Layer 4 of a small transformer language model trained on English Wikipedia (8 layers, counted from 0, width 128). Numbers have three digits each and are written without spaces.
A neuron's activation on a vector x is GELU(weights . x + bias), where the dot is the dot product.
The model reads these tokens: "ite " "dep" "o" "si" "t " "was " "disc" "over" "ed " "in " "November " "201" "3 " "by " "S" "oci" "ed" "ade " "M" "ine" "ir" "a " "de " "C" "at" "oc" "a" ". " "The " "disc" "over" "y "

The vector x that enters this layer's MLP at each token. A number n stands for (n - 500) times 0.009.
0 "ite ": 543458423662461560455634294754421502571604490350274700554618522409610429512538507610496615552554578637612577526583261470590505459542322424472816409389463435629531297548472334629456618506622594550559374525623581523596498438498384413491355565446478691499371396084420539713535409306414621607169590661482470586398406417587694505457477625400515529375436359434541554468569462546528647442469
1 "dep": 498526530554536458558787336485223419594544557350561597500507553415439418453583504475475620587461521497577497619522398384535455404484290471442871290318366461492658385419487398526228764535803729662562107528538364638410733532249402515615486677615493577683468398431519474630507332344574474551113738657425500509567354485594562602659345494472433333450340432544451556555569666729484695327438
2 "o": 491474381506679315623625354712449367544449344373674710628363412389500548247628495406453606463481576437553433536703462455517608529415176395471851406239431554557349499501331421706386613549711616760543202499558513632451551414269387395612530751433595534465577464426693543753350439162587478388387505593321582575560422476377505575502531492497471488330557599339551631718741597553480550453414
3 "si": 206391417482569506526673410677444458584638359505632497607431611436520626397518395286256566343486444483422674578635403400392684332430290512461760302459413548508549463464435329646364598497705582696491390714550394651421499439131528409587523824386592671560365536454489592717554383208320611365437708674497432576334433471382512520448549735483324440387579437502469470700833609723439671482572
4 "t ": 244624396546528554481749425784288535524597424362558610592574378343497366459625460427378552379594558504570497649523338548563694414523177477473854401415370565617577457528452367504541666445740525749524247536686323466568577415283412519666598623434530720473540506206436435667383486268594563406458565639475421464480398448517638350513522692565263452344520332457457522603702455784458542486425
5 "was ": 408540355696572451420577212721492492401484581393225584479572556451546460498612561551460535469685563597515467580566286485449532480376495533594693210405370590635580557476475281576454755436612592760478328572639451618408549558281412467544435742386513649530589426165343572640383342379530526360252657640568490572697299476570651443491403477635349627402513284536589453556692564621417466452586
6 "disc": 322430513711481472507482343445412584530417559403433521435501600512552445463583402563383629534473621359552435419589374583572541660479268589247704121394212453716521270439338215526312810491555668666429113532693601533649511472269466566602444663547472490594357635352448481668460502272559443577405747671655545640474372659477657488419592404574362536552633352694439636603679524648395520459516
7 "over": 294345548617464289668767324554513472420596509384532556464524633385417606560529473440313559502393574566669481444513534630605589628576249573475617309482328400833355620271541208719310881452489820530554369660541492348400540611309347473564665711423371545410327672360534555638420381195596545434302705533540435509516365473442495341645493602716426680390550474417489604524503461527593531580448
8 "ed ": 403506392626553468519606355708374366426586537409512661591720634328442433533674585535280568551619637534501463587560324519585719485582339414391728367483276537722514436527549217346499653471502612673509421586493475439457622482264304615521725567343574563456379503136493470720398439236621577385493722587525495494475325523540578313620355564637334607291599388485611462531605553558514551464455
9 "in ": 286603400505586448548759323648425483547443427500268542623570400431566454396678512547352525586638710463511534541479334535659555569525409505472738411473341548655574536415603300556368714384594620594625351671610574498432572425385343468447565666252426531731438502027445454678333388391531585453356651649557530534495291565572556460491423435604409481463571392469528642563558422724552520440449
10 "November ": 285719348518495325503613445593434520562599366635222704412578481436486428309497492473429511568601680416641490673584393411592489508581382436565771346441240501610541435448409334512357721491602520722503365591732607334433691407183494553493634561358416494628358411186532446624374479344582638558560658556636409530581244649423485520485513351599496558511570309240573526575688415709695540617570
11 "201": 291490391569495557386656318504557701590616380446293672523517661276400490420677380341358480467442689508624750558597399471690526503547391480528638331378394540623603297369356370610327719559681608758559253566670489431236621465204314539660527766482558467685376487323454444597460414268606556341467629754599335438669458490263411522473368572565666523463612342423410519557599456628647538690546
12 "3 ": 323665402496538432515588411824469528558617324395325736544579663343501339452660357393460479585600658430677568552542430671497633431541339413484660517255316389604473384460458255524441657438708679802500327638603449431476534533347422551705614716429600600528356459188394411591366511292670495247603739663563500468449320513455333338533434651529409465471512446296655545539622469480554606584563
13 "by ": 392524447445633531562682318677466661596291428449207565513592489474530497484543506638413469373601693519505569665509498535682651482514450481530621463383384554693457436416468188620366678391674622574558309668641441473383484457343509516483539691185565548596489657055360393529328413382504435489444737653533481581453388486693535517581438612693301527530453389510496574481674365591509644401400
14 "S": 212484314577571401601655284726474485514493514396468526441618605369493313479569463630536533387571550434440720432633444505598680500361553521445761424188214495502453198499554316509497702527724421775504380689540571463358588443240481511438547624540607419586487335346451618572407036427522530509647634680575558453666412603301646457572625530620472307541519499569491419515674395586548695406441
15 "oci": 205438465492561448731854543693479581683494475531538523490468454417432497547388518573471428517664501480443504588607396541465759424537486714232670219365371412723541431735506357642348668381687572849502444555376728460334528420134427534516526565648549378633438224386304486521519438295502468559355629796520410675525508602282431541485499420681477412402439506541345390538654444505671656392311
16 "ed": 162485488526650432659715519604308368616745468492568625513495283293729505408583540576426538326549557773617505473679520568511655384361237412378549332465442608503382451425434288551521697670522508773419176432325536402435524347273377482588688745574498348721466345395467546511550411237645569546616565644669530613641314351398620571633336679696269422602345490451506372602561365598510679376528
17 "ade ": 254511500478641563640761287866255513628659295478502649422534462478576361395663351476722505404542612571530597443689382442553650480386379536591785465313410633587553389492333234530544560462621567757435317493641470489389741458230336728535605597481568298502429330228421429579353405440412458413445667588621606413437426473397604559498535541495292559594462476546519462482814423691646493344474
18 "M": 297478479536601476556602189636475483532468515505381631288503487537527334450604405504571542453409594455547645493644606486472694506325343540408688439322224432738514427606340567593417673410718552860534245627586500497538681514333386609630517673447536500429517254329500492537371211511466446460543725610649384379755392434191631397537513701583408330626582425420432465607584406729473788405437
19 "ine": 282519573472549393731721419574230628726624466407652644679427500525457461387327449571583525467482604621515546474534503509635800528373506531503693382389364485762429211503574451699397614329601605823410304596587510566327470473300420415545557608431599302356270240273628619651260640333351516450545618732623431602456415524291619430346366469570449580562562422298425577548694378635687505477362
20 "ir": 328490351595588491651556411518380480621607420389674690443442406418597526393526283512491413341541565512554596429525552458632673487449220450400621468310426495662460472367259211785366554288599548640733376702591533540469641624295381557555886573523559370659518322339443557670396339284570595419521810677636517614242360446250689455443525721601319579644433326351504560441684488640550523513473
21 "a ": 222500541617665328542591341748348534468576261586558789532529526482496391376504460452462538351398633615560581618659371512509724418493275426619791412322446505708419434538268430569569533355636704834582388586577406566487701535147422623548570629462522353559574360141487417643433450301562500418548787610519546431477338430469533469548503564410345513632547403480571419395658397651628503319425
22 "de ": 269585468510697585576705298613416458375549363508436557442564402431531416534601358543436434428468789446419659427617430454679741499517347354556797410428411544695503333581341462517491496372692822724610305486661446568445631566515427457479603710357517474598585433209482315616438383482596478378464663725364574504476404627448703404533487492506359411486561404501408451445660410904499523359144
23 "C": 234557434689572493497686329697397406597334543441427552476535475356525340310433311493393563423512826487426621498650549487547749595456408441517636446398354539503421269502377408408434567435602468854552281479718429615447746450358462526509507669528639477583513463376513542594247221488456466638447827657629308613679390581142636326554523524527510385562690470511334424528632373718534767436457
24 "at": 221473387612477533643681324663482490600598367525725525574335659360391465607524482599323616423537826720676494479604531495567583453430417516561586558281282470443204370400422500622352775468660655924505371545606407760467632387320444413498511803501673487451515293403515419483370373413464499565435805586479402596506364516165546240511471534571642377424579384618405414623576370523542517513420
25 "oc": 157522462615621594772575472601450515539529373382565460530473585222551429476491303457728649303563712494673453621656504546665545382439328452420485275213189447586447459557426377733375708509470757873438409501512515607428511606144475582543696661675586481587534438327522529627334401274313507427429683565335576595409441367299549416326587489508390422531655408613429529704674489721480626533392
26 "a": 131441486482611381681673352657410481491497365452629770695444584508506499367449377495578501359467794686640464506641606494463649567532179447475534328273372494639500340419269339670392646380618644752492391501378529667504489325170408494375653798616709489495585390351603534693490461272548487375564785673516613395357372330291536474489416624614404501545521616423529368503643551748505570393397
27 ". ": 293470448442583524459725244770449404533621396316298704635726653275590625426635389646510551550629475538668565548565600425481547533518363497357661447288440557660223322562388338448429628533467597710597291513626586550632547479445401618593398639437561480617538313091303488492408428429462478501425630695620573476539343563527452575583424500554357430492509417414564599461585412561386607514514
28 "The ": 345588507445450411651765352708329569492495474430328681451728492436504591333714321552465693443585750536454665503564386383649585434581355469372793569430368583575350323624451388533476628399610515711557398626527524542340466507336361460612568679397667493386564288124383493397407256445532485546418619703473601499757291517530468558506545594533413423487543388477447538501583460558539570533447
29 "disc": 269598477645381560556608372481439595432471470446474524343463548478502522452592404533470709560494660477579505493686460395567546547468184584333630173418269475644498174492304305449275744391573610808524046557859663490534591443233367584573594572519678490613329522361473504503526357403499384747455789639553550588462388630439619573347615415513411362581628433603594598599735383577401528506511
30 "over": 252364598536423341703887349580501485397631417345613637403524547366317621549492448434488609471403550665693543536571528530639578583574218555526558346562309505770366577318517237738339930380517762642581316684591527348296558637227339427536678685372532555440342638413531549531461335244493457545298677492515448507510433409439467376549516684681391507440520504404516571514556311496570510656500
31 "y ": 260594445628545515615771340802327600361560380415542704428685530398433436499667442411556629470525654453639459637614371421660692329539216521421697357517434601614457229575441391492455750278578574750606390601634416508410548522169369535562699566391499503455444471225364506661432296262560592515592758471366595334556489393536485349396499560616389437504578405451674557629611515523537382536454

Each question shows the input weights of one neuron of the MLP. A number n stands for (n - 500) times 0.0014.

n225 (bias -0.048): 477571395580506551522404543528608497470531379548317340481446554561471566674401441516538584519429459431519440585535423300500465752338421493429500685572606497484506538376607701510284444668370516741618624384321444427503240578575490503545474672411344350560450347550397423612551485510471685341620347688309406559597507542546448545435332619374503603640278742437613438462601500651441294462395
Which token does this neuron like most? 22 "de "

n398 (bias -0.051): 424365565572567497435446389497363542195389497468337432408531755584362350539471530359601471548654443483556572453503742477476391455526463527430606447475569319428427560500260526423543461430723306461536558485571408527592599297523491584428358318341412497252497503457488649455437620556433353463633604491532579379622656488472497474623421515583457611412556550613449529531512586453467548575530
On which token does it fire most, and how strongly? 18 "M", at about 2.1

n213 (bias -0.045): 417703398477483462325402491374541520679438550538566503522595393558552670475557582480550323616478497487458633300332418476355497432544513463453486486580392661492550530511592414528424483508674375448449742580374670455433387388449465368505668506462606442403534541457519353528598410430569595593543377503311461413484680429403542404456367434557582411389486730460554606473595484418523583473551
Which token does this neuron like most? 15 "oci"

n374 (bias -0.039): 665545406487459639327669438633500247453506455535618609288463391405447379396541360461446468438503398500382381400424547659530397438469336665370622513389559443380557487612682670299375591488444328623465590414510422318539481538509567532456440526616436462314447694523452381630372689698497462459658543422532468616497387308464449355607404449550650590481642513448602587456324552737539642636513
On which three tokens does it fire most, strongest first? 4 "t ", 23 "C", 12 "3 "

n394 (bias -0.069): 691366355554497376396492494332491482688387503523626480520401545517275666535494565529491517585543545593433480515658368432373591446668340621402394427545589529445572514611608399538497562589531455566500462436693405506532393421548421503429514414526433500407401360407607392326409525593555471551455508529375584438312634534687618351570600526749537528491556550674539506375375483439308312552385
Which token does this neuron like most? 29 "disc"

n282 (bias -0.099): 577516506678631491437454649344558560422307394524404556464363490766561643402589468619568680476488527428342345588509622412568491516470537516401453416461459345583503302693488470449430516503743652281409331364409389560553528450551523466473441621567444620379436594565336384535530568634454438527532506607435673453320347574730468445529597460615552350556418362282411562634397630385430548478430
Which token does this neuron like most? 6 "disc"

n451 (bias -0.032): 572444417481441580536535474456507497289448478571587437436442484366420628494288370541361612536438370421578479468719611653311457618555585513485509587554328624327525589478412585411469671290497422576528550475528459605513677513742533593595404398503428753412552356432475296706750461534522516619616482626578547532642660448497385611634581562500334479531232626640423419585434426473554506475341
Which token does this neuron like most? 18 "M"

n185 (bias -0.034): 567485518635562343486476428383564371439546574503331441497575579532630656637581371497535438546497603480271506408343546284436632332670500431372568379619545462413497460459382457324532279368425511467411552459571356443580413530548540549405561524500471529540485468586556646455509590474453371584328327532603436660568411604656500439318402526362497668618785408673581544575615439531566477549566
On which token does it fire most, and how strongly? 6 "disc", at about 1.2

n154 (bias -0.059): 773424532463374829378475326543758509444522369593283627636693458335760551591376596663491585639522343644473671300536367636448211707496561304411573549539702500625518245658460413559504308466342569462564441446523550354768522179762378402231313358403432793329440447193437747655579530518295635795213517566451437673330561349615738659359407768312690565351541423491620703403315624504509777536390
On which token does it fire most, and how strongly? 0 "ite ", at about 14

n111 (bias -0.045): 600474559652442526453623493509540424574563393313666484500506470439636599418586625481388506581462441569413472271577592532588472480532520474644350587618289735411452617630555447645345251512260429506422497535461441743464580568585605442624356652643283704557460449391532373585270343487478506535742332443403500324434628293454576459473523433535582497413331311575507539550370604681503500573536
On which three tokens does it fire most, strongest first? 24 "at", 25 "oc", 2 "o"

n72 (bias -0.087): 625553558580478416704404279488457586562448538571600639611500448491370513580602359440693481671338323491607595532540574644313589510469554175534557374685686453584528522475513515331463506497454527397538635638453586423398456478488194394580428420695484429567438266511609432478485554352375453432316449457412362487485625528607268568526520325442580378585468544605584462512399506646542373575411
Which token does this neuron like most? 1 "dep"

n419 (bias -0.057): 382453423368586571469457408588474463504430616549518489532496273461535474329645296706638647545457726368564461478606359479335405588275607500418381396469588550500325370475460754405598442569318652314583776371760624555598593586413508401320461584461637652472459665771314452591465305486493539458371199362489346253559571564473578507594567685315334448583431384507493453525730633449493445582471
On which token does it fire most, and how strongly? 23 "C", at about 0.58

n470 (bias -0.085): 522346666415490427457636614451423441617379464547569452506287533561459621497475728252421554758573500404494441351614339625560509448660454558414245683537323458408392393590551575425440497561594475395552353631642484392629576619671537576478395641456474623506474535360465238630450546535411340667464512503510398474503745509354497273574433621553623618471484672448441468619545451448373410655581
On which three tokens does it fire most, strongest first? 24 "at", 30 "over", 7 "over"

n367 (bias -0.019): 565539458646512641486343488551624449593342655468415479393506611476500421587523479479573603575573509509456294515397471546413532524517487362509455604486294651614574610613476563437488515477506261612515436408503563681365435753509571515515538394605500441546310555384677598584601424432580702564341517535399680530457450608567528626624414547272497414420599575566485378570360520390325280433660
On which token does it fire most, and how strongly? 5 "was ", at about 1.5

n33 (bias -0.028): 516459358613503484515512610548408400599506484575624369503519346686553513429391513475531462442440521672269639455531559630444432723701543702399497513686526569566339401459709666532488307664497488503615713475392581742395663376712659500416560555372503744568729599494497428410586394443393532419412607351475497548301427394443581528377490616519488377367481442442380510342465524521577537428551
Which token does this neuron like most? 3 "si"

n36 (bias -0.043): 429478424545544417527480471414445532253385626261471186543619477516690551374518529635426373446379739400385497434444432598575549372479452554676566569542449637611543570628328603579418402524348308371446406463660344459456460575518536451515423519463463663372526509571736448392406515684633453417481455574431342437394555328571388371438477506378381455572651585570446619558519654441551650519687
Which token does this neuron like most? 23 "C"

n201 (bias -0.063): 399581385411631532393431418537634406609474473661491638407611537610444598633547594476476500601624384402426415361595479480307384381576441567361259452549445559388319553554506384406415573531351405739473433643287576318398473569468453358488462549568566674555466717516375608536538446518411590456540405509437441597601481615571486438394593408317482604509370799518589545482557636449558526465555
On which three tokens does it fire most, strongest first? 15 "oci", 3 "si", 5 "was "

n389 (bias -0.044): 523349510720359391380379551535451630510441365464417466559457580397569517531457425449553617581547260474359375520536470169528615627546403146510578423865425727414340599688671487439428571355405477468683663440567698640439404446565444560490493620619446328582441595589543542401382529336473534533614471427584530422490640490675567275391490487513497571510541612507576392395658455516609319367527
On which token does it fire most, and how strongly? 31 "y ", at about 1.4

n478 (bias -0.083): 281620497665534415493386461227500371514723407460549476621487496415385514587355339417704421583422394420517346545517412483643487644466516653541462493374714449537353339517596407329597312382591385526372577486569284472600394497540450514561429714632431466480514809528534404503380350596544562557511444561510510316364410551679299422568528602259567477335673424301725593513431771454612579619441
Which token does this neuron like most? 12 "3 "

n274 (bias -0.068): 513591398404613497256428735506432510379465549471417392462310322513433546513440167367638281444506600337539551454708484687537393407494538500333451613463464565391448665458558531414703618581573366488559630548585332434510516454560649529532339530621490730472416452385471782645399590477445335548527413608571552477594392465512623449503503359513424481581359598355580607563506712491312684602477
Its two highest activations, in order, are on tokens 12 "3 ", 4 "t "

n299 (bias -0.081): 576628442497545554556672363427517493616432468544513481481612606468531520513588542606601350695253531426631447584456557387360488493466379458468587586488356439497548635574650326363597617402637574425481521548445432461448513619515574434274424542339494626450282365657532470539522597458529270607589275346586678452488523696442291380383722389338519460429584393672664256569458567549497580702555
Its two highest activations, in order, are on tokens 10 "November ", 12 "3 "

n152 (bias -0.052): 425525563451696511532399574484608608660381523305443677549508587750549400327429466640461464500558481459648470508494500607523377466352449579578401492522551344586458462550514489449637452538525465408492406564705418378381447261562576351475622509500626572418514475475372315509582471444592441451517481379483567534486623539691436599438506719486486578618492435455489348473436617638386489373617
Its two highest activations, in order, are on tokens 13 "by ", 12 "3 "

n70 (bias -0.051): 480480384652406681696447678568470398476422503393459503559461470494556468662365424578542420525364539478651453471613559508434553561478337546585500695335453238480580615569569497250587581582645371446442567472529465494642653483500464325393347626599397401425435604477517423323414375586599552405600561615434497436464542593451411607434464506581556434425364442456503557452380522492549583658674
Its two highest activations, in order, are on tokens 12 "3 ", 24 "at"

n306 (bias -0.081): 459438482593420577595514426335386542522477395648380443487472522743500495595525495505423469495505601540624459474503485505457513336508584447482639557590357541513495442490555596276414669413624480559600583350445421563351436523588318459441433503347492421419666510602647530505629421518577417538492580472331513563425679595552402587603527335391528583586516594582513596579409483554455480574489
On which three tokens does it fire most, strongest first? 24 "at", 22 "de ", 1 "dep"

n315 (bias -0.077): 490540386537593588532552889651707611497561603383466583652416514638415480581458470410552292593438500413692629389503647477683316486620578376395734457570574365572286633606507404493617295576587440475544565447403658524550454317516594582484536686523470343532404578316431569352374595417395434533469302262500540436478358572557509539351442484306422558387567510685361357581576531437382340444399
Its two highest activations, in order, are on tokens 15 "oci", 27 ". "

n442 (bias -0.018): 450484266342478578463523397518579375464583544447808468478482592506543419481534474500294513249519625387579586391572506596586442490515608532525309446445403566288491676573418662551358548594275421568500586230506683455347616478448368400460469545764412600365598528440475444468522620626478730525396376590472566280463507478443682618444628431552494610598646459398455389494326605494564555522474
On which three tokens does it fire most, strongest first? 25 "oc", 24 "at", 26 "a"

n129 (bias -0.043): 309492511478311654505551517432463480529561594484534379444428656465355452636530455591394516580497484537588385350644575551557420508521426556644434497299416505581514457651558527592444425539283439637644623287588497517378413723476497530465432534681415684431528586430565494500452521558511525503410445511495500569341405432645565484621540446567554540646392572664539558471332568471453476511687
Which token does this neuron like most? 25 "oc"

n147 (bias -0.053): 548521436250521547373461409407279558224402620638469467561544528278447375443392512650665598425370694535551378572476538418463317561468573443367482384359427551468452369347524538600465346551462549379458592589419630512383571581523459665535521610524593671555426561535565485367497545425648613342469402342491405247419575479497500553397568618619512457485675536582466524468500545664655405529467
On which three tokens does it fire most, strongest first? 25 "oc", 26 "a", 11 "201"

n141 (bias -0.046): 586349487547488500593360683436561544490407737494398584370503561460585677603391654363384482584420524518367597475341546597684208484615556240423497469393434626763429545435392512437488475426449485512441578555519535610378494339470481641512387588524333555602474482461420385359479553389460608409529482527605460475646710457579339479568442454599685560689453344447630308443457647518374384457613
Which token does this neuron like most? 11 "201"

n132 (bias -0.046): 545413415576413701306564460324357579537448482418472575532456512539438592421280552389429595468382462393545500376535356664394652457462551630571301452569552521331506491530673546612544409466447546483470396295632451482618349473535513722620438521444395320465410356437515401539433420500497449444574422415530589781520347642693644600669404521500430462476633530715546386415500540477509581612579
On which token does it fire most, and how strongly? 6 "disc", at about 1.1

n65 (bias -0.080): 551534388523528472437500483578438442432621511558503537412577588503433540414380583329466562555402508448387481526503486389624506503489633471517377313745691384601486558369659601532580474533331476553529548565690563509611326682464473562628503644606605522503567420482455556474616543531500599486439323572455472566516198355508433631355397413605756330608500426480535494442568586497543410648394
Which token does this neuron like most? 11 "201"

n279 (bias -0.057): 574495614568396545335502533427564505617409610432514411523424292556563642549542405436458495518429422469463456711455623466511417355529563486534452468580473612471511469417420484503557597416487467518646415508433671590586529578518402479440495516461350526671483432413766414367503424577622393610634500526516415451423372605667346605299497450625647454487527519402385543409636647419595515413533
On which token does it fire most, and how strongly? 29 "disc", at about 0.54

n42 (bias -0.027): 506523521380380413364457622353470616439503415655497606480657348645328342544517393432601587574520435404637406559590414471576563470583400577459497564579524389393407471667512455530483408380540464560633694413588565449653358573571323514583700345457477540511225666359506418521526611561503585446506593486485375403432521385500611609564630755446497475497317403476632556386427519347548582532512
Which token does this neuron like most? 31 "y "

n320 (bias -0.036): 715497401327727475583505460497595576624457595326409617500470540690533560593489528670371611535420363468583524376527364446384530429511520382704536542391438387552644462547500624382608666516478396414604412483430463523363365564320654440484560503536569440408678484472616431525603534636528614530312471416492619357492332489532455555483402594465620489472687550506480536427506455474542524415486
On which token does it fire most, and how strongly? 1 "dep", at about 1.2

n197 (bias -0.052): 500665479493618483422628552490419692567638497706403503517332451476338562456152569602767470536487520503510606435520523503426536517437561462483381453546614517246493662585355461476668421474361390335473680429503352565398436619421779523450507552307618470309531579598507353562395236395557547513253383507622372353510278493519468417489395624461374474602650363589770385457527519615552370386339
Which token does this neuron like most? 21 "a "

n406 (bias -0.070): 613395487446679378332617505537382433538497550510478558384521383665448401503487302352518455436487378559521492537438508459514426511492457609508436495452572390497495451582518413447425455432469457352614397592577404476537565563531583685515484610624392417439432412431589429340579580458448550544468482554474526386444761495373659451550688510515534635376672540700478455328508463453521472370388
On which token does it fire most, and how strongly? 17 "ade ", at about 1.7

n458 (bias -0.054): 506420569689383489585495535702473448325561563324494520405494677446567529662494323431452497412548395478469550451376478639250403564414508500545557457662436506424528517529417608413469601454614366275667580452680610462465494732481452556458463468494477500420347556531412456549619353409506608299655590282406526431574554452559476626533506458428528415437434514503579326450517516451593338539613
On which token does it fire most, and how strongly? 31 "y ", at about 1.8

n224 (bias -0.077): 464454480373562548557500553611554344453497411497359376602440483587558337520487702480394588465387557547731599530471522283527456533353465655358717477535367643394545532435591677361424546438347434613451656536405523742322439523491258461481419600593396439408308471746659284480630658539545445532490547586484581395453517445580352359490537519297577547343221599427470572545346534317719553561573
On which token does it fire most, and how strongly? 24 "at", at about 1.1

n293 (bias -0.057): 477465418438376454550444562335506609473340590554533712424520446437670497515318476503509431500500497548474438576703443506455424420339526538497439488533382448509480344738312407329653374558520658573459389540445515544515489485601536386531615530269465423432425628637589527379438594477658413545530464642561641310450536449736473449630560595365568548575366576394524552390448431365677511408591
On which three tokens does it fire most, strongest first? 16 "ed", 21 "a ", 12 "3 "

n436 (bias -0.079): 470449568311521590438318386575525485456524399717516512447476352627592590494521515433551566415386412292539379227461545544462651584479530423485411591421534370560600488585518573429334420625562515491531412515570534463476464497485421368363443540700549335527519637390419484512586598761346627628497751426385373531471548572563428503751431590405530550339280506638388430334582362583401547575534
Which token does this neuron like most? 22 "de "